Layer 16 of a small transformer language model trained on English Wikipedia (19 layers, counted from 0, width 128).
A neuron adds its activation times its output weights to the MLP's output. To switch it off is to set its activation to zero at one token and run the rest of the model.

Output weights of the MLP neurons that the questions are about. A number n stands for (n - 500) times 0.0022.
n72: 571 504 528 456 481 562 657 455 703 573 546 488 384 414 453 474 389 522 598 775 346 504 561 537 614 361 335 511 425 581 326 580 408 352 316 599 481 279 488 416 435 511 81 473 562 389 407 747 647 370 631 380 719 663 599 449 641 442 313 492 357 386 601 218 832 372 522 511 713 711 451 444 417 380 659 448 627 607 346 388 549 336 424 377 596 565 482 665 504 518 593 644 663 481 680 351 370 308 701 512 428 518 398 584 512 500 470 680 461 485 594 586 465 552 391 381 640 550 557 563 250 223 534 515 625 504 543 669
n122: 453 510 369 280 754 638 359 493 527 511 550 496 410 507 392 395 637 496 578 626 444 281 339 626 335 630 233 410 559 692 497 662 431 462 390 518 492 650 528 405 698 642 684 393 527 603 474 682 552 440 519 500 511 766 289 222 633 496 370 500 574 409 618 597 496 426 311 541 353 668 593 517 787 486 533 797 517 738 404 421 403 608 579 368 535 398 507 283 433 489 585 599 406 431 474 348 493 734 529 473 411 405 539 341 360 79 582 507 692 444 530 493 507 572 583 607 200 660 406 518 500 519 492 481 384 553 477 643
n180: 396 435 291 577 481 451 485 420 468 308 572 387 628 527 528 519 468 515 697 153 576 540 555 396 488 617 536 414 494 412 503 577 539 478 681 354 474 480 293 399 475 490 435 337 311 788 562 474 444 529 594 485 321 555 606 540 491 559 581 600 481 516 488 278 594 380 390 424 541 465 659 432 440 602 450 525 379 642 410 387 554 503 366 442 376 486 518 455 527 658 572 503 614 566 563 367 500 690 434 448 564 458 635 356 531 541 503 509 690 370 592 484 390 520 659 609 546 727 564 544 581 630 839 365 323 548 634 514
n191: 500 367 217 280 279 450 312 340 426 468 489 732 453 497 413 549 662 593 587 465 459 557 517 318 649 503 560 462 531 543 471 444 468 559 592 615 301 539 482 658 560 586 369 433 767 569 463 558 349 623 496 657 450 280 559 522 479 334 376 554 676 437 417 341 603 533 538 424 762 424 500 377 510 448 632 565 372 836 487 344 517 584 403 560 598 393 433 430 588 318 490 610 741 746 572 517 739 507 579 535 420 568 468 493 400 425 438 480 547 586 559 565 497 712 510 446 376 464 500 388 658 472 451 378 311 444 717 522
n199: 616 397 274 530 317 625 351 405 300 480 581 385 629 425 595 235 753 591 622 553 225 400 678 390 449 450 770 373 371 561 427 540 508 480 412 585 417 687 311 383 664 650 618 500 589 492 419 389 526 460 596 762 703 436 548 768 481 645 492 574 567 428 421 406 528 463 465 676 445 520 444 548 496 589 477 539 434 616 425 526 292 637 524 655 420 658 561 681 470 369 624 517 475 589 202 486 319 237 500 729 186 645 422 790 585 454 563 569 466 425 449 340 363 576 492 533 750 207 401 461 369 407 360 568 746 484 419 546
n230: 507 447 337 564 681 415 587 467 503 507 284 251 420 396 565 473 605 580 453 515 530 471 654 606 564 319 469 658 563 685 460 614 701 440 405 432 443 514 550 401 593 460 455 596 404 484 375 503 357 449 571 561 611 536 352 441 454 507 528 395 520 503 526 517 497 671 490 334 447 630 565 637 323 597 588 401 564 355 529 391 527 365 473 558 334 594 471 656 459 611 454 362 718 256 570 628 463 580 263 582 350 516 559 671 464 749 250 608 694 593 550 444 588 497 298 398 204 684 661 546 533 558 466 611 428 267 497 422
n240: 596 406 337 657 543 314 470 337 354 539 471 564 497 435 782 613 443 470 450 437 534 543 674 301 405 512 465 636 503 516 506 623 561 538 618 485 516 503 597 737 518 588 473 400 684 602 392 415 415 490 436 609 368 679 408 464 509 529 477 484 622 500 362 487 330 500 575 491 386 619 592 409 694 565 475 435 539 554 684 491 503 364 456 584 365 469 461 436 473 488 417 367 645 426 612 575 485 547 311 589 644 506 451 476 382 595 444 601 827 444 553 444 488 388 663 372 263 595 465 565 564 542 233 487 320 532 590 246
n243: 321 403 520 506 528 490 375 383 446 597 494 653 391 625 485 645 574 515 361 472 826 497 485 559 529 375 612 430 325 310 474 643 468 699 397 650 462 575 268 671 676 506 448 361 380 518 503 484 406 325 593 445 512 449 510 572 578 416 696 434 472 424 509 450 394 518 544 391 611 531 452 403 557 364 522 447 623 545 575 482 431 673 313 633 593 466 585 660 565 322 494 617 457 539 675 631 627 616 450 519 476 317 510 421 720 543 296 445 602 491 462 531 485 509 461 547 553 548 267 584 423 500 391 306 583 420 409 453
n270: 706 507 739 584 611 467 226 268 302 300 340 367 392 582 395 496 460 493 562 398 594 620 375 691 453 563 666 329 522 459 527 595 515 595 659 631 405 429 504 369 737 312 444 299 794 590 575 553 642 500 448 451 628 379 697 530 461 504 496 458 471 610 656 558 689 702 661 432 469 406 630 544 518 510 418 317 492 273 514 257 576 427 566 243 724 628 633 743 544 489 411 492 477 556 424 535 473 431 386 367 483 551 354 353 430 642 583 443 512 420 464 572 432 311 566 517 313 445 703 546 592 441 537 482 401 548 370 662
n273: 570 679 504 579 504 348 542 449 353 276 508 572 425 626 564 160 421 410 555 653 469 546 612 364 565 564 683 559 535 344 615 602 468 363 524 439 484 605 517 467 598 718 379 448 416 623 604 431 714 393 548 440 388 681 472 263 658 460 446 496 473 642 642 554 743 666 407 419 275 632 720 474 165 691 477 779 386 741 311 231 597 462 437 399 594 571 379 508 397 530 673 376 586 383 744 402 321 376 542 548 220 390 464 511 659 596 519 645 393 484 558 608 416 471 564 583 369 433 750 569 306 703 369 354 441 315 468 396
n293: 652 417 336 573 620 480 583 421 500 493 611 688 636 612 567 536 487 695 691 326 261 619 554 520 594 354 758 474 307 669 324 447 655 427 547 497 503 429 433 437 516 526 739 500 578 757 380 462 589 467 359 608 434 418 553 400 331 513 462 552 520 497 730 392 386 758 480 565 584 369 436 488 533 290 629 497 515 437 494 525 536 494 493 424 478 389 506 413 509 619 432 255 517 575 415 257 552 412 623 430 522 543 507 497 373 419 536 526 421 575 444 445 605 476 260 448 327 572 437 387 487 708 520 593 590 477 365 563
n356: 416 534 639 716 418 438 451 453 676 527 569 402 555 475 361 627 398 590 430 579 417 572 532 437 500 636 490 433 510 490 500 460 722 389 711 298 608 503 511 429 403 507 371 263 339 506 625 465 456 442 340 481 624 514 456 475 563 603 245 458 390 514 680 573 226 592 338 523 803 627 605 422 590 400 536 417 320 530 465 561 593 313 524 510 509 533 358 309 557 418 457 504 313 548 560 372 606 440 569 493 516 585 562 639 482 529 493 555 746 640 676 546 638 561 526 475 628 557 245 533 324 531 283 409 771 419 534 379
n371: 385 420 169 249 510 444 493 339 545 626 405 186 566 539 729 404 535 372 538 481 422 403 434 415 509 629 524 541 388 570 550 631 570 297 490 330 638 363 540 616 619 473 460 567 623 471 406 653 513 510 497 553 373 474 507 385 547 496 525 521 769 604 533 432 538 426 602 663 540 401 370 401 562 323 470 476 604 628 399 451 500 401 558 569 325 528 639 486 807 614 540 525 511 341 616 704 529 558 524 469 235 696 415 368 588 547 391 517 395 606 319 415 545 513 714 519 439 640 521 729 613 528 368 503 351 607 511 413
n385: 655 542 666 433 716 562 450 569 430 552 559 474 483 389 453 663 497 517 476 595 386 415 480 497 497 640 316 476 602 605 586 627 442 449 387 342 485 506 487 529 509 557 549 549 364 514 595 566 307 424 598 390 489 500 439 667 441 438 436 381 419 552 442 410 466 705 426 569 683 470 493 646 753 395 544 617 470 424 583 330 551 587 570 581 504 475 529 396 557 553 684 439 370 469 491 504 497 599 488 668 399 429 416 387 497 403 503 515 943 545 608 387 407 514 465 439 208 440 437 426 380 417 509 403 349 540 240 651
n388: 448 194 439 472 339 412 314 393 376 546 534 597 720 496 587 357 562 465 439 459 659 584 406 541 489 476 629 623 447 508 477 335 567 668 433 612 624 593 326 404 398 414 615 508 546 519 588 627 568 442 529 598 629 655 744 346 347 433 656 351 516 260 382 557 362 365 597 809 491 304 425 767 655 531 452 626 482 368 554 739 284 488 385 516 533 467 563 978 407 440 593 574 242 289 545 588 450 382 625 562 668 419 547 322 478 644 838 424 801 414 313 690 722 474 406 481 588 640 135 476 408 325 550 368 654 455 441 591
n481: 570 398 429 503 624 639 455 786 534 527 694 457 407 450 603 530 365 414 390 381 612 416 296 520 582 439 466 493 342 568 485 450 419 497 422 542 540 589 521 458 497 556 333 435 538 462 445 555 426 406 446 570 541 593 644 535 448 401 419 361 798 436 478 513 565 544 391 480 507 669 601 640 550 503 454 338 440 436 428 455 623 250 480 281 321 702 658 426 541 471 768 606 573 445 563 341 416 470 707 358 685 297 514 657 461 337 417 571 142 520 351 549 590 457 605 423 599 570 567 484 471 849 513 544 444 607 527 475

Each question names a token from some text and the token that comes next. It shows the activations a of the neurons there, in the order above. A number n stands for (n - 500) times 0.0089.

Then comes g, the gradient of the next token's log-probability with respect to the MLP's output, scaled to length 1. A neuron's effect is roughly proportional to its activation times (output weights . g). A number n stands for (n - 500) times 0.00075.

"or", then "able"
a: 483 514 487 500 500 484 496 499 482 489 484 498 495 672 498 482
g: 360 512 475 437 401 538 648 447 379 677 547 332 321 455 515 436 667 780 600 698 543 494 422 437 537 365 390 456 559 832 454 597 258 527 698 464 385 552 434 586 596 373 624 328 538 500 509 368 513 546 492 415 492 609 668 482 601 626 488 558 605 347 823 377 326 598 545 584 638 410 561 686 465 626 418 802 530 541 426 737 454 173 450 460 538 410 532 571 456 543 331 589 434 413 602 429 389 456 552 456 433 356 751 475 314 421 397 457 474 393 523 374 376 322 428 682 552 520 578 469 439 391 469 512 525 369 560 615
Which neuron, switched off, raises the next token's probability most? n385

" born", then " in"
a: 527 487 500 488 495 494 492 485 785 488 482 500 607 498 517 494
g: 569 451 786 360 348 582 413 711 419 549 490 280 462 364 362 471 655 612 613 589 360 563 637 448 553 459 772 392 645 405 521 375 682 607 451 684 691 525 445 348 425 556 387 442 487 431 874 328 218 417 504 664 419 446 579 523 517 409 592 383 651 532 519 609 499 627 457 312 410 471 430 494 534 545 430 515 451 466 471 448 467 566 599 472 519 396 418 620 453 590 744 518 707 441 426 394 452 573 422 463 608 446 466 424 520 515 504 314 503 604 422 448 592 228 233 645 431 339 653 590 329 396 564 402 627 690 530 613
Which neuron, switched off, lowers the next token's probability most? n270

"hern", then " C"
a: 498 599 800 601 500 493 511 482 486 489 683 486 500 485 495 507
g: 621 626 727 560 567 558 341 314 322 425 342 335 285 617 646 420 526 434 494 574 438 309 570 385 359 749 588 370 389 601 493 277 439 526 655 603 379 415 512 343 657 572 460 624 518 470 711 525 617 336 288 665 307 393 466 419 570 500 687 590 558 508 347 496 753 409 431 447 424 348 406 559 459 617 624 457 525 470 450 644 505 579 610 393 579 606 464 476 516 232 735 469 635 453 563 440 508 445 504 633 625 648 456 469 613 403 311 484 636 645 570 637 523 274 571 414 307 487 748 458 490 605 413 423 449 422 597 537
Which neuron, switched off, raises the next token's probability most? n293

" in", then " L"
a: 632 489 500 607 500 668 501 482 482 499 484 499 484 500 486 497
g: 507 378 617 370 554 589 725 472 683 452 454 250 644 265 459 548 425 511 631 522 474 302 464 620 449 335 337 446 597 463 447 294 648 701 478 665 569 657 535 410 638 769 393 381 292 455 597 447 555 439 296 583 492 472 442 513 597 521 610 546 594 510 479 617 481 417 519 462 456 405 599 691 354 475 443 435 488 676 354 537 501 468 508 613 609 541 481 639 556 390 285 614 600 439 634 429 559 399 563 448 521 670 441 720 381 514 23 536 493 521 594 305 585 522 351 746 553 614 473 469 514 568 603 322 478 465 389 370
Which neuron, switched off, lowers the next token's probability most? n230

"\n", then "\n"
a: 630 500 499 636 500 496 540 499 608 497 532 500 484 497 500 591
g: 617 642 658 631 490 601 459 388 415 445 604 322 450 598 706 468 483 331 547 466 467 566 619 510 611 563 347 560 578 297 466 414 568 497 533 414 685 459 505 429 508 440 444 287 567 499 434 442 559 722 361 568 659 202 691 418 396 366 525 493 543 608 400 493 503 448 500 421 421 517 553 532 453 578 360 401 281 220 505 460 447 321 470 519 478 270 332 586 405 826 552 336 751 472 694 716 855 250 408 533 519 562 389 637 502 571 594 516 568 600 632 513 611 575 495 496 391 337 453 547 455 499 493 333 613 469 637 587
Which neuron, switched off, lowers the next token's probability most? n270

"y", then ":"
a: 483 490 482 491 496 497 603 571 490 484 666 492 484 797 500 486
g: 437 381 416 418 763 473 603 560 539 442 617 379 445 593 536 564 536 397 655 454 499 446 539 554 412 473 681 633 431 615 399 620 501 658 368 576 594 337 355 588 671 577 264 502 582 482 546 560 513 401 268 585 290 475 389 598 688 647 545 742 530 295 370 766 648 370 455 355 267 675 537 558 628 574 481 504 324 428 455 484 529 476 620 595 489 314 454 540 481 685 550 501 292 567 465 604 504 548 467 340 664 489 491 468 618 378 535 435 625 473 587 264 345 322 460 394 668 595 225 487 458 379 388 420 695 405 461 733
Which two neurons, each switched off alone, lower its probability most, in order? n243, n240

"on", then " First"
a: 483 742 552 498 500 499 497 496 492 500 539 496 519 601 500 582
g: 413 588 416 414 405 604 564 448 778 805 453 579 325 631 570 580 448 496 719 465 745 601 363 504 398 559 502 499 530 326 591 400 437 385 574 585 505 431 514 390 364 427 598 363 490 437 513 434 441 616 464 453 442 648 447 352 652 725 516 463 692 555 559 470 484 563 399 467 678 455 291 680 536 446 545 458 655 672 488 361 683 417 446 498 522 495 550 278 472 675 570 299 347 616 453 527 519 585 569 243 711 578 401 436 541 724 552 609 600 518 608 327 368 450 447 523 392 551 298 391 498 274 301 550 713 375 329 336
Which neuron, switched off, raises the next token's probability most? n481

" a", then " s"
a: 749 487 500 485 503 481 661 492 492 493 728 512 708 481 492 500
g: 511 526 502 695 555 478 607 257 523 541 530 736 403 378 484 468 789 660 476 441 558 455 335 442 484 229 437 630 394 668 643 342 519 450 360 564 536 599 488 495 507 486 480 556 330 587 524 401 275 539 448 395 521 566 446 631 367 399 513 325 704 560 620 489 444 74 495 670 518 466 489 579 646 588 443 483 546 612 648 450 455 690 301 664 543 598 614 320 652 370 347 468 651 427 534 718 582 621 583 569 369 546 604 355 366 397 468 545 506 370 399 448 613 441 608 522 546 510 419 500 297 263 621 422 457 420 714 559
Which neuron, switched off, lowers the next token's probability most? n240

" 2023", then " when"
a: 552 694 617 495 500 483 494 498 485 760 490 489 500 502 500 598
g: 360 484 482 624 506 518 577 594 681 509 666 542 427 288 431 541 472 543 566 593 677 504 442 617 565 415 535 365 810 501 398 490 442 476 255 314 556 525 747 570 362 627 644 298 559 355 408 638 464 442 599 703 676 348 594 637 428 459 362 735 351 587 469 458 431 523 393 653 395 214 755 518 656 499 543 774 371 577 521 466 395 697 557 294 497 492 557 557 414 446 377 682 377 511 295 321 335 489 623 492 441 369 441 459 559 444 348 569 509 398 489 513 434 452 483 684 519 299 297 618 486 512 532 533 519 560 455 573
Which neuron, switched off, lowers the next token's probability most? n122

" y", then "ard"
a: 482 493 486 487 496 525 494 482 498 593 495 500 500 496 738 499
g: 351 409 492 298 370 417 478 528 183 558 670 504 417 466 291 457 479 651 419 607 426 573 487 449 500 460 477 615 330 501 506 445 591 353 698 600 560 415 512 505 306 433 583 623 503 629 557 502 422 528 523 489 566 589 615 585 702 360 315 684 323 48 671 494 439 600 556 361 697 614 371 545 672 533 436 566 361 565 645 575 566 253 526 578 481 423 616 478 298 422 676 632 541 556 571 483 566 418 590 538 815 413 430 684 590 536 493 646 508 360 412 533 634 453 317 519 429 384 601 513 422 462 606 609 396 326 464 599
Which neuron, switched off, lowers the next token's probability most? n388

"\n", then "W"
a: 684 499 481 539 500 499 560 499 568 500 505 499 496 482 500 761
g: 590 633 399 458 546 350 590 512 511 603 666 492 514 412 475 578 538 587 566 518 508 332 301 582 597 428 474 541 714 537 409 424 411 440 318 425 552 617 317 502 486 370 557 447 455 424 473 692 661 603 569 616 589 646 542 422 429 511 452 419 428 218 594 486 602 389 328 495 621 613 365 508 449 515 440 552 749 429 632 556 537 574 679 675 558 729 592 432 629 424 409 761 168 587 345 438 315 457 524 491 324 550 452 663 357 447 254 661 525 554 276 317 510 404 530 643 592 486 546 289 681 673 454 521 226 365 550 519
Which two neurons, each switched off alone, lower its probability most, in order? n481, n72

"ite", then "h"
a: 481 558 523 789 500 500 633 573 498 481 546 500 485 527 500 553
g: 436 544 530 323 580 555 549 573 428 343 537 625 575 504 457 449 737 366 249 392 509 822 560 371 586 540 443 506 636 489 502 510 501 579 271 746 362 550 394 591 684 218 469 458 673 435 573 427 341 523 462 392 324 368 512 550 432 469 422 519 485 302 465 446 593 487 658 459 401 571 470 356 597 481 494 528 374 424 565 599 608 341 589 459 615 347 737 633 513 413 556 646 511 486 566 461 507 635 667 449 348 310 435 556 453 384 155 371 434 640 420 450 482 762 590 467 685 436 451 598 644 401 556 597 518 438 672 778
Which neuron, switched off, lowers the next token's probability most? n191

" W", then "eb"
a: 491 499 500 648 485 494 640 500 500 500 579 482 485 500 489 500
g: 707 442 712 546 362 442 438 377 451 635 555 524 497 534 481 587 605 651 446 356 433 573 478 321 466 618 385 468 405 695 413 687 385 372 345 623 571 419 449 795 463 398 481 583 581 396 672 361 592 680 491 332 303 672 554 439 463 650 592 617 389 445 482 511 304 298 305 260 594 729 672 402 529 541 398 551 451 407 680 549 462 657 542 394 578 494 590 697 496 392 708 492 552 792 367 447 392 500 485 375 573 353 393 540 641 505 505 438 483 563 339 269 527 473 320 525 431 488 560 544 275 673 567 637 509 431 546 417
Which neuron, switched off, raises the next token's probability most? n191

"i", then " ("
a: 481 481 501 598 481 498 481 481 481 495 661 500 490 539 499 493
g: 663 416 570 558 654 565 433 429 349 601 489 407 511 440 451 397 409 713 306 501 459 508 461 627 582 688 492 663 475 289 286 617 498 434 629 429 601 416 470 340 413 366 551 386 607 325 561 381 557 577 360 400 529 403 587 549 433 271 522 358 624 585 414 623 431 504 467 255 292 707 630 290 435 628 398 585 568 274 475 358 596 493 485 448 545 563 567 502 488 450 423 619 716 429 452 574 734 291 595 398 483 677 521 365 459 459 555 297 412 668 523 580 613 866 606 552 405 635 713 578 433 687 491 430 529 533 639 416
Which neuron, switched off, raises the next token's probability most? n293

"on", then "."
a: 495 766 505 491 500 500 481 496 493 498 482 498 484 616 500 522
g: 395 430 351 468 725 438 408 388 328 339 613 340 513 485 340 621 318 432 541 372 571 540 591 602 270 630 228 437 782 562 495 570 658 474 629 622 436 341 669 589 388 649 346 391 344 660 712 490 697 555 512 523 574 446 510 502 537 267 524 431 506 495 641 537 616 317 329 465 302 514 779 500 627 566 349 469 511 503 520 523 534 349 535 403 559 448 257 589 483 631 509 608 601 339 619 451 479 571 459 388 418 413 462 574 488 423 633 329 537 551 394 643 671 666 601 408 492 510 310 680 691 515 516 689 459 423 463 565
Which neuron, switched off, lowers the next token's probability most? n122

"or", then " D"
a: 499 500 481 499 498 499 490 500 784 500 811 547 500 547 497 604
g: 432 614 543 533 511 501 457 400 633 660 459 487 281 325 487 515 624 298 582 522 419 285 582 377 457 690 274 427 423 599 435 275 531 374 621 485 603 445 267 357 735 576 351 401 489 451 524 352 510 487 386 645 541 463 382 513 513 552 413 608 505 668 460 403 500 502 439 559 433 379 430 693 509 585 424 261 581 670 528 430 346 452 341 427 593 659 462 396 516 540 427 515 486 593 262 780 496 343 388 601 638 714 651 596 615 503 593 738 678 741 490 454 609 495 508 586 371 757 402 366 481 591 530 440 726 544 554 360
Which neuron, switched off, lowers the next token's probability most? n356

" 198", then "0,"
a: 481 498 967 489 500 500 499 490 484 490 502 489 500 540 491 482
g: 449 302 403 662 464 430 511 379 720 595 427 434 761 485 593 516 439 342 595 398 482 793 664 523 373 626 511 559 506 602 850 418 472 584 474 424 499 479 563 709 253 424 607 609 586 476 413 510 426 571 611 170 488 443 557 355 492 488 526 580 433 340 420 315 586 574 520 499 469 510 618 564 479 447 586 467 509 193 260 564 528 450 344 574 474 674 374 525 524 252 744 447 464 482 413 583 512 366 572 576 522 365 539 549 427 472 603 395 491 458 602 393 492 584 530 613 508 593 457 562 618 367 329 536 713 348 329 770
Which neuron, switched off, raises the next token's probability most? n180

" h", then "ous"
a: 498 500 493 500 486 644 499 482 500 499 481 500 659 485 496 523
g: 600 370 512 316 570 732 393 554 524 385 734 467 513 523 450 459 395 649 368 572 535 524 640 626 351 600 406 455 468 488 478 398 369 597 407 534 276 620 383 442 434 621 489 403 473 345 488 541 635 611 741 482 678 440 695 622 256 641 392 379 614 458 568 554 542 552 392 585 656 516 411 573 515 688 334 781 381 509 620 486 475 627 520 536 447 383 333 537 604 622 621 636 261 498 390 566 359 315 544 470 563 214 458 408 262 426 338 396 497 289 627 426 593 375 713 567 532 363 592 485 473 695 541 599 668 503 485 381
Which neuron, switched off, raises the next token's probability most? n371

"6,", then " 2014"
a: 499 495 481 497 498 554 703 495 500 484 500 634 499 482 492 483
g: 377 373 471 340 525 365 535 507 426 495 275 550 580 440 594 619 476 564 549 449 644 452 518 639 626 592 398 367 760 687 315 480 525 609 427 652 494 697 568 385 762 544 388 493 352 280 389 589 533 733 331 528 537 322 635 487 558 633 342 493 461 756 648 330 575 689 458 563 615 655 527 427 376 652 427 662 470 677 364 463 491 486 575 188 379 452 448 519 377 445 449 346 644 309 499 470 361 569 278 426 522 579 484 533 690 609 519 654 568 566 530 272 468 495 540 561 534 540 490 310 448 327 355 590 387 468 588 589
Which neuron, switched off, lowers the next token's probability most? n230

"overnment", then " and"
a: 491 855 770 493 482 488 482 497 483 499 513 490 481 648 500 540
g: 658 542 456 482 696 484 546 523 525 292 321 540 536 449 493 462 586 464 443 394 414 632 758 592 599 592 530 550 566 449 491 563 512 277 458 461 296 571 714 337 780 470 596 582 673 465 359 402 403 335 514 271 492 350 506 342 396 436 268 511 309 459 575 380 593 660 494 432 553 604 588 625 455 491 486 378 452 490 442 629 567 393 419 821 463 626 614 434 653 405 404 771 546 384 659 551 661 354 416 504 338 592 428 399 464 574 598 434 414 592 639 490 612 484 573 246 490 573 638 597 640 557 555 527 205 329 351 517
Which neuron, switched off, lowers the next token's probability most? n385

" club", then " be"
a: 481 481 488 490 485 484 499 498 483 682 499 500 489 481 494 481
g: 537 293 538 529 504 415 594 524 338 356 649 569 821 762 608 622 347 385 548 440 616 387 460 639 495 570 440 402 601 415 396 396 465 362 472 562 466 429 798 689 408 480 401 401 518 457 393 426 404 387 676 370 554 630 224 436 535 360 501 480 515 457 624 335 675 452 516 726 662 536 250 321 542 522 457 725 321 445 327 456 485 494 544 506 267 660 721 341 361 515 537 311 456 546 536 496 684 443 644 472 531 433 580 442 524 516 549 536 519 403 595 406 439 296 565 548 552 531 537 776 573 594 591 560 475 411 469 690
Which neuron, switched off, lowers the next token's probability most? n273

" Col", then "or"
a: 555 482 487 481 492 492 483 499 490 481 500 516 482 496 488 500
g: 673 490 633 558 409 254 700 420 518 555 596 484 608 491 417 586 574 825 376 607 578 495 663 326 487 477 480 476 551 341 238 324 645 610 549 480 618 424 572 517 681 544 496 413 359 597 363 473 540 615 473 462 567 333 677 822 498 591 400 543 228 295 584 432 559 430 451 437 425 465 328 472 480 417 696 358 554 492 444 370 434 342 495 564 545 452 500 421 351 423 517 485 379 651 503 431 627 553 333 454 486 347 526 379 329 395 511 443 571 650 592 784 605 501 514 579 421 371 359 418 469 679 735 706 613 379 523 666
Which neuron, switched off, lowers the next token's probability most? n371

"areer", then " =="
a: 491 490 483 500 500 500 485 500 481 761 494 497 483 498 500 497
g: 440 335 448 818 492 387 551 373 231 337 291 561 476 466 619 496 467 379 655 382 299 229 873 439 595 510 554 649 304 263 592 492 689 476 363 382 588 552 628 463 517 491 454 456 637 617 372 456 659 512 408 514 481 451 667 474 412 280 587 486 738 432 595 536 461 569 366 382 503 518 484 418 359 456 469 186 361 551 484 736 559 519 417 418 605 402 624 370 444 448 575 522 587 466 664 503 453 535 491 472 566 499 564 562 618 635 552 373 450 720 418 484 408 616 622 463 599 559 528 659 474 563 605 506 707 522 594 380
Which neuron, switched off, lowers the next token's probability most? n273

" s", then "en"
a: 809 499 484 497 500 499 499 576 499 500 497 494 493 497 499 531
g: 471 544 560 513 588 565 497 561 410 527 311 548 404 474 639 587 458 523 383 349 407 546 633 526 463 337 252 642 363 500 520 455 472 559 342 545 711 513 375 503 525 536 463 447 577 539 556 303 455 203 358 401 524 426 566 374 492 501 513 242 425 755 718 575 498 458 713 558 612 276 380 395 403 684 373 590 564 566 398 589 568 541 409 441 493 576 169 430 630 631 502 475 465 489 430 441 692 665 534 749 500 529 501 234 562 445 526 455 524 502 475 475 664 266 604 628 432 547 559 708 632 293 557 504 671 784 377 611
Which neuron, switched off, raises the next token's probability most? n72

" and", then " tra"
a: 481 481 522 483 491 520 583 490 616 484 486 483 490 486 499 488
g: 543 615 474 440 528 333 366 307 426 311 429 459 529 453 562 287 336 532 496 414 449 415 542 688 606 376 577 487 456 591 590 668 578 581 564 440 542 470 461 677 631 623 405 390 593 736 318 503 540 775 632 492 458 354 527 470 383 786 429 456 403 563 294 577 421 550 505 750 593 692 242 392 567 604 529 498 312 708 499 528 468 575 238 707 420 340 467 355 728 449 363 494 241 575 611 486 469 591 625 568 374 493 354 515 638 547 230 512 474 401 573 447 600 545 589 557 470 499 582 463 696 649 499 395 414 484 403 502
Which neuron, switched off, lowers the next token's probability most? n240

" the", then " Y"
a: 485 494 484 556 499 482 510 483 493 488 682 487 487 499 481 559
g: 430 291 552 459 508 386 687 557 607 545 419 609 541 252 565 418 434 366 651 628 680 461 399 448 543 466 359 471 505 706 443 533 797 668 531 341 572 648 428 414 256 499 496 415 451 512 444 362 645 602 517 421 343 486 380 525 370 429 434 319 549 564 576 492 573 667 590 620 704 567 431 252 399 533 392 332 568 520 577 124 312 471 557 485 545 740 475 516 530 396 478 626 530 426 805 582 429 478 675 484 517 284 563 508 274 580 360 713 559 531 559 357 403 481 540 498 375 559 554 474 477 606 551 596 741 549 536 462
Which neuron, switched off, lowers the next token's probability most? n481

" as", then " he"
a: 482 488 488 481 484 485 481 484 573 498 585 690 497 491 499 491
g: 562 490 579 412 356 614 511 493 472 525 511 654 480 409 334 538 589 471 471 484 406 456 823 745 492 695 391 359 436 484 428 367 659 392 386 560 559 588 409 682 716 595 370 603 303 563 579 536 638 524 546 359 403 632 686 605 323 318 591 412 533 513 317 559 553 376 318 282 521 373 502 762 425 684 556 435 354 512 516 439 348 681 500 595 450 603 599 326 652 291 431 570 322 376 484 566 457 307 585 768 443 398 337 523 475 588 579 459 622 513 358 595 439 428 387 518 547 587 306 422 364 660 607 560 718 510 558 485
Which neuron, switched off, raises the next token's probability most? n270

" Y", then "uk"
a: 646 500 487 525 500 491 488 493 500 509 611 499 483 484 481 483
g: 503 592 576 740 402 421 447 579 565 538 463 462 602 583 526 552 764 368 647 498 423 746 750 485 426 619 450 552 553 606 491 615 662 494 621 452 597 563 504 458 509 331 599 334 394 535 335 367 694 391 215 495 553 539 223 375 374 409 489 385 437 623 424 683 451 472 567 715 529 324 721 524 371 463 468 422 506 594 259 226 335 509 669 338 408 652 513 583 323 566 378 659 477 366 606 484 203 550 484 611 550 431 525 430 546 598 537 557 413 455 384 521 226 703 592 481 551 602 540 415 460 510 573 479 418 443 566 560
Which neuron, switched off, raises the next token's probability most? n72

" P", then "et"
a: 485 500 497 488 694 481 498 515 500 498 544 532 648 499 500 500
g: 490 575 406 471 394 573 394 509 711 566 561 399 369 679 679 467 676 433 732 349 544 410 715 416 549 519 531 339 548 587 760 637 480 549 531 473 822 564 545 522 526 431 443 472 494 483 641 453 307 404 284 279 443 386 514 521 433 351 544 672 464 576 573 599 612 239 514 547 583 749 535 412 512 464 551 519 497 418 629 377 627 349 415 489 479 453 428 604 424 320 471 553 498 654 203 611 404 488 506 583 264 614 700 389 244 273 412 487 499 632 610 460 485 598 555 454 459 726 556 554 466 408 340 365 470 663 465 363
Which neuron, switched off, lowers the next token's probability most? n371

" ro", then "le,"
a: 498 491 544 483 481 711 500 536 482 565 500 518 487 491 500 834
g: 362 447 488 482 418 337 304 309 606 450 593 568 464 664 486 504 404 380 494 430 576 663 604 520 444 614 519 501 578 425 606 336 403 366 562 339 454 620 690 500 420 842 669 497 682 291 393 556 548 550 539 314 470 600 529 580 445 524 429 626 303 276 418 506 500 559 621 543 399 366 808 490 455 665 401 418 406 217 536 409 713 669 365 531 394 679 477 439 469 294 610 506 580 537 245 567 720 390 547 501 367 436 629 583 640 546 537 662 409 629 613 483 664 342 518 468 680 439 450 393 499 608 374 609 500 508 352 513
Which neuron, switched off, raises the next token's probability most? n230

"s,", then " which"
a: 481 492 539 507 500 541 710 493 482 483 579 523 488 496 500 620
g: 383 657 554 458 473 632 617 379 449 507 583 449 550 552 545 458 437 568 535 488 377 194 567 291 794 712 490 402 633 291 496 542 486 267 422 390 497 422 547 511 417 435 555 502 491 318 702 574 633 314 591 291 727 441 342 655 479 450 611 529 336 729 610 659 448 570 543 657 348 566 872 568 400 643 624 457 763 435 476 493 587 712 362 456 522 377 532 545 435 244 456 313 488 407 477 461 521 567 591 394 304 513 610 616 543 341 494 529 455 446 394 471 603 484 629 378 438 354 397 473 621 503 532 519 415 536 529 570
Which neuron, switched off, raises the next token's probability most? n240

" to", then " co"
a: 481 487 486 495 502 591 534 482 497 481 487 488 500 497 490 481
g: 539 770 557 495 398 494 686 579 363 642 499 431 537 779 274 336 579 646 349 433 525 366 451 776 406 386 769 554 484 460 584 636 484 384 200 691 604 300 573 694 624 497 595 533 192 566 472 557 504 590 488 438 403 571 629 512 317 417 495 375 370 291 297 596 532 483 581 608 591 504 366 588 537 354 580 500 497 398 397 660 592 660 466 301 450 522 258 421 658 580 597 398 425 658 554 519 521 507 471 532 461 450 355 675 581 458 673 394 500 476 581 403 589 527 416 397 497 473 416 480 370 532 695 421 577 398 458 443
Which neuron, switched off, raises the next token's probability most? n240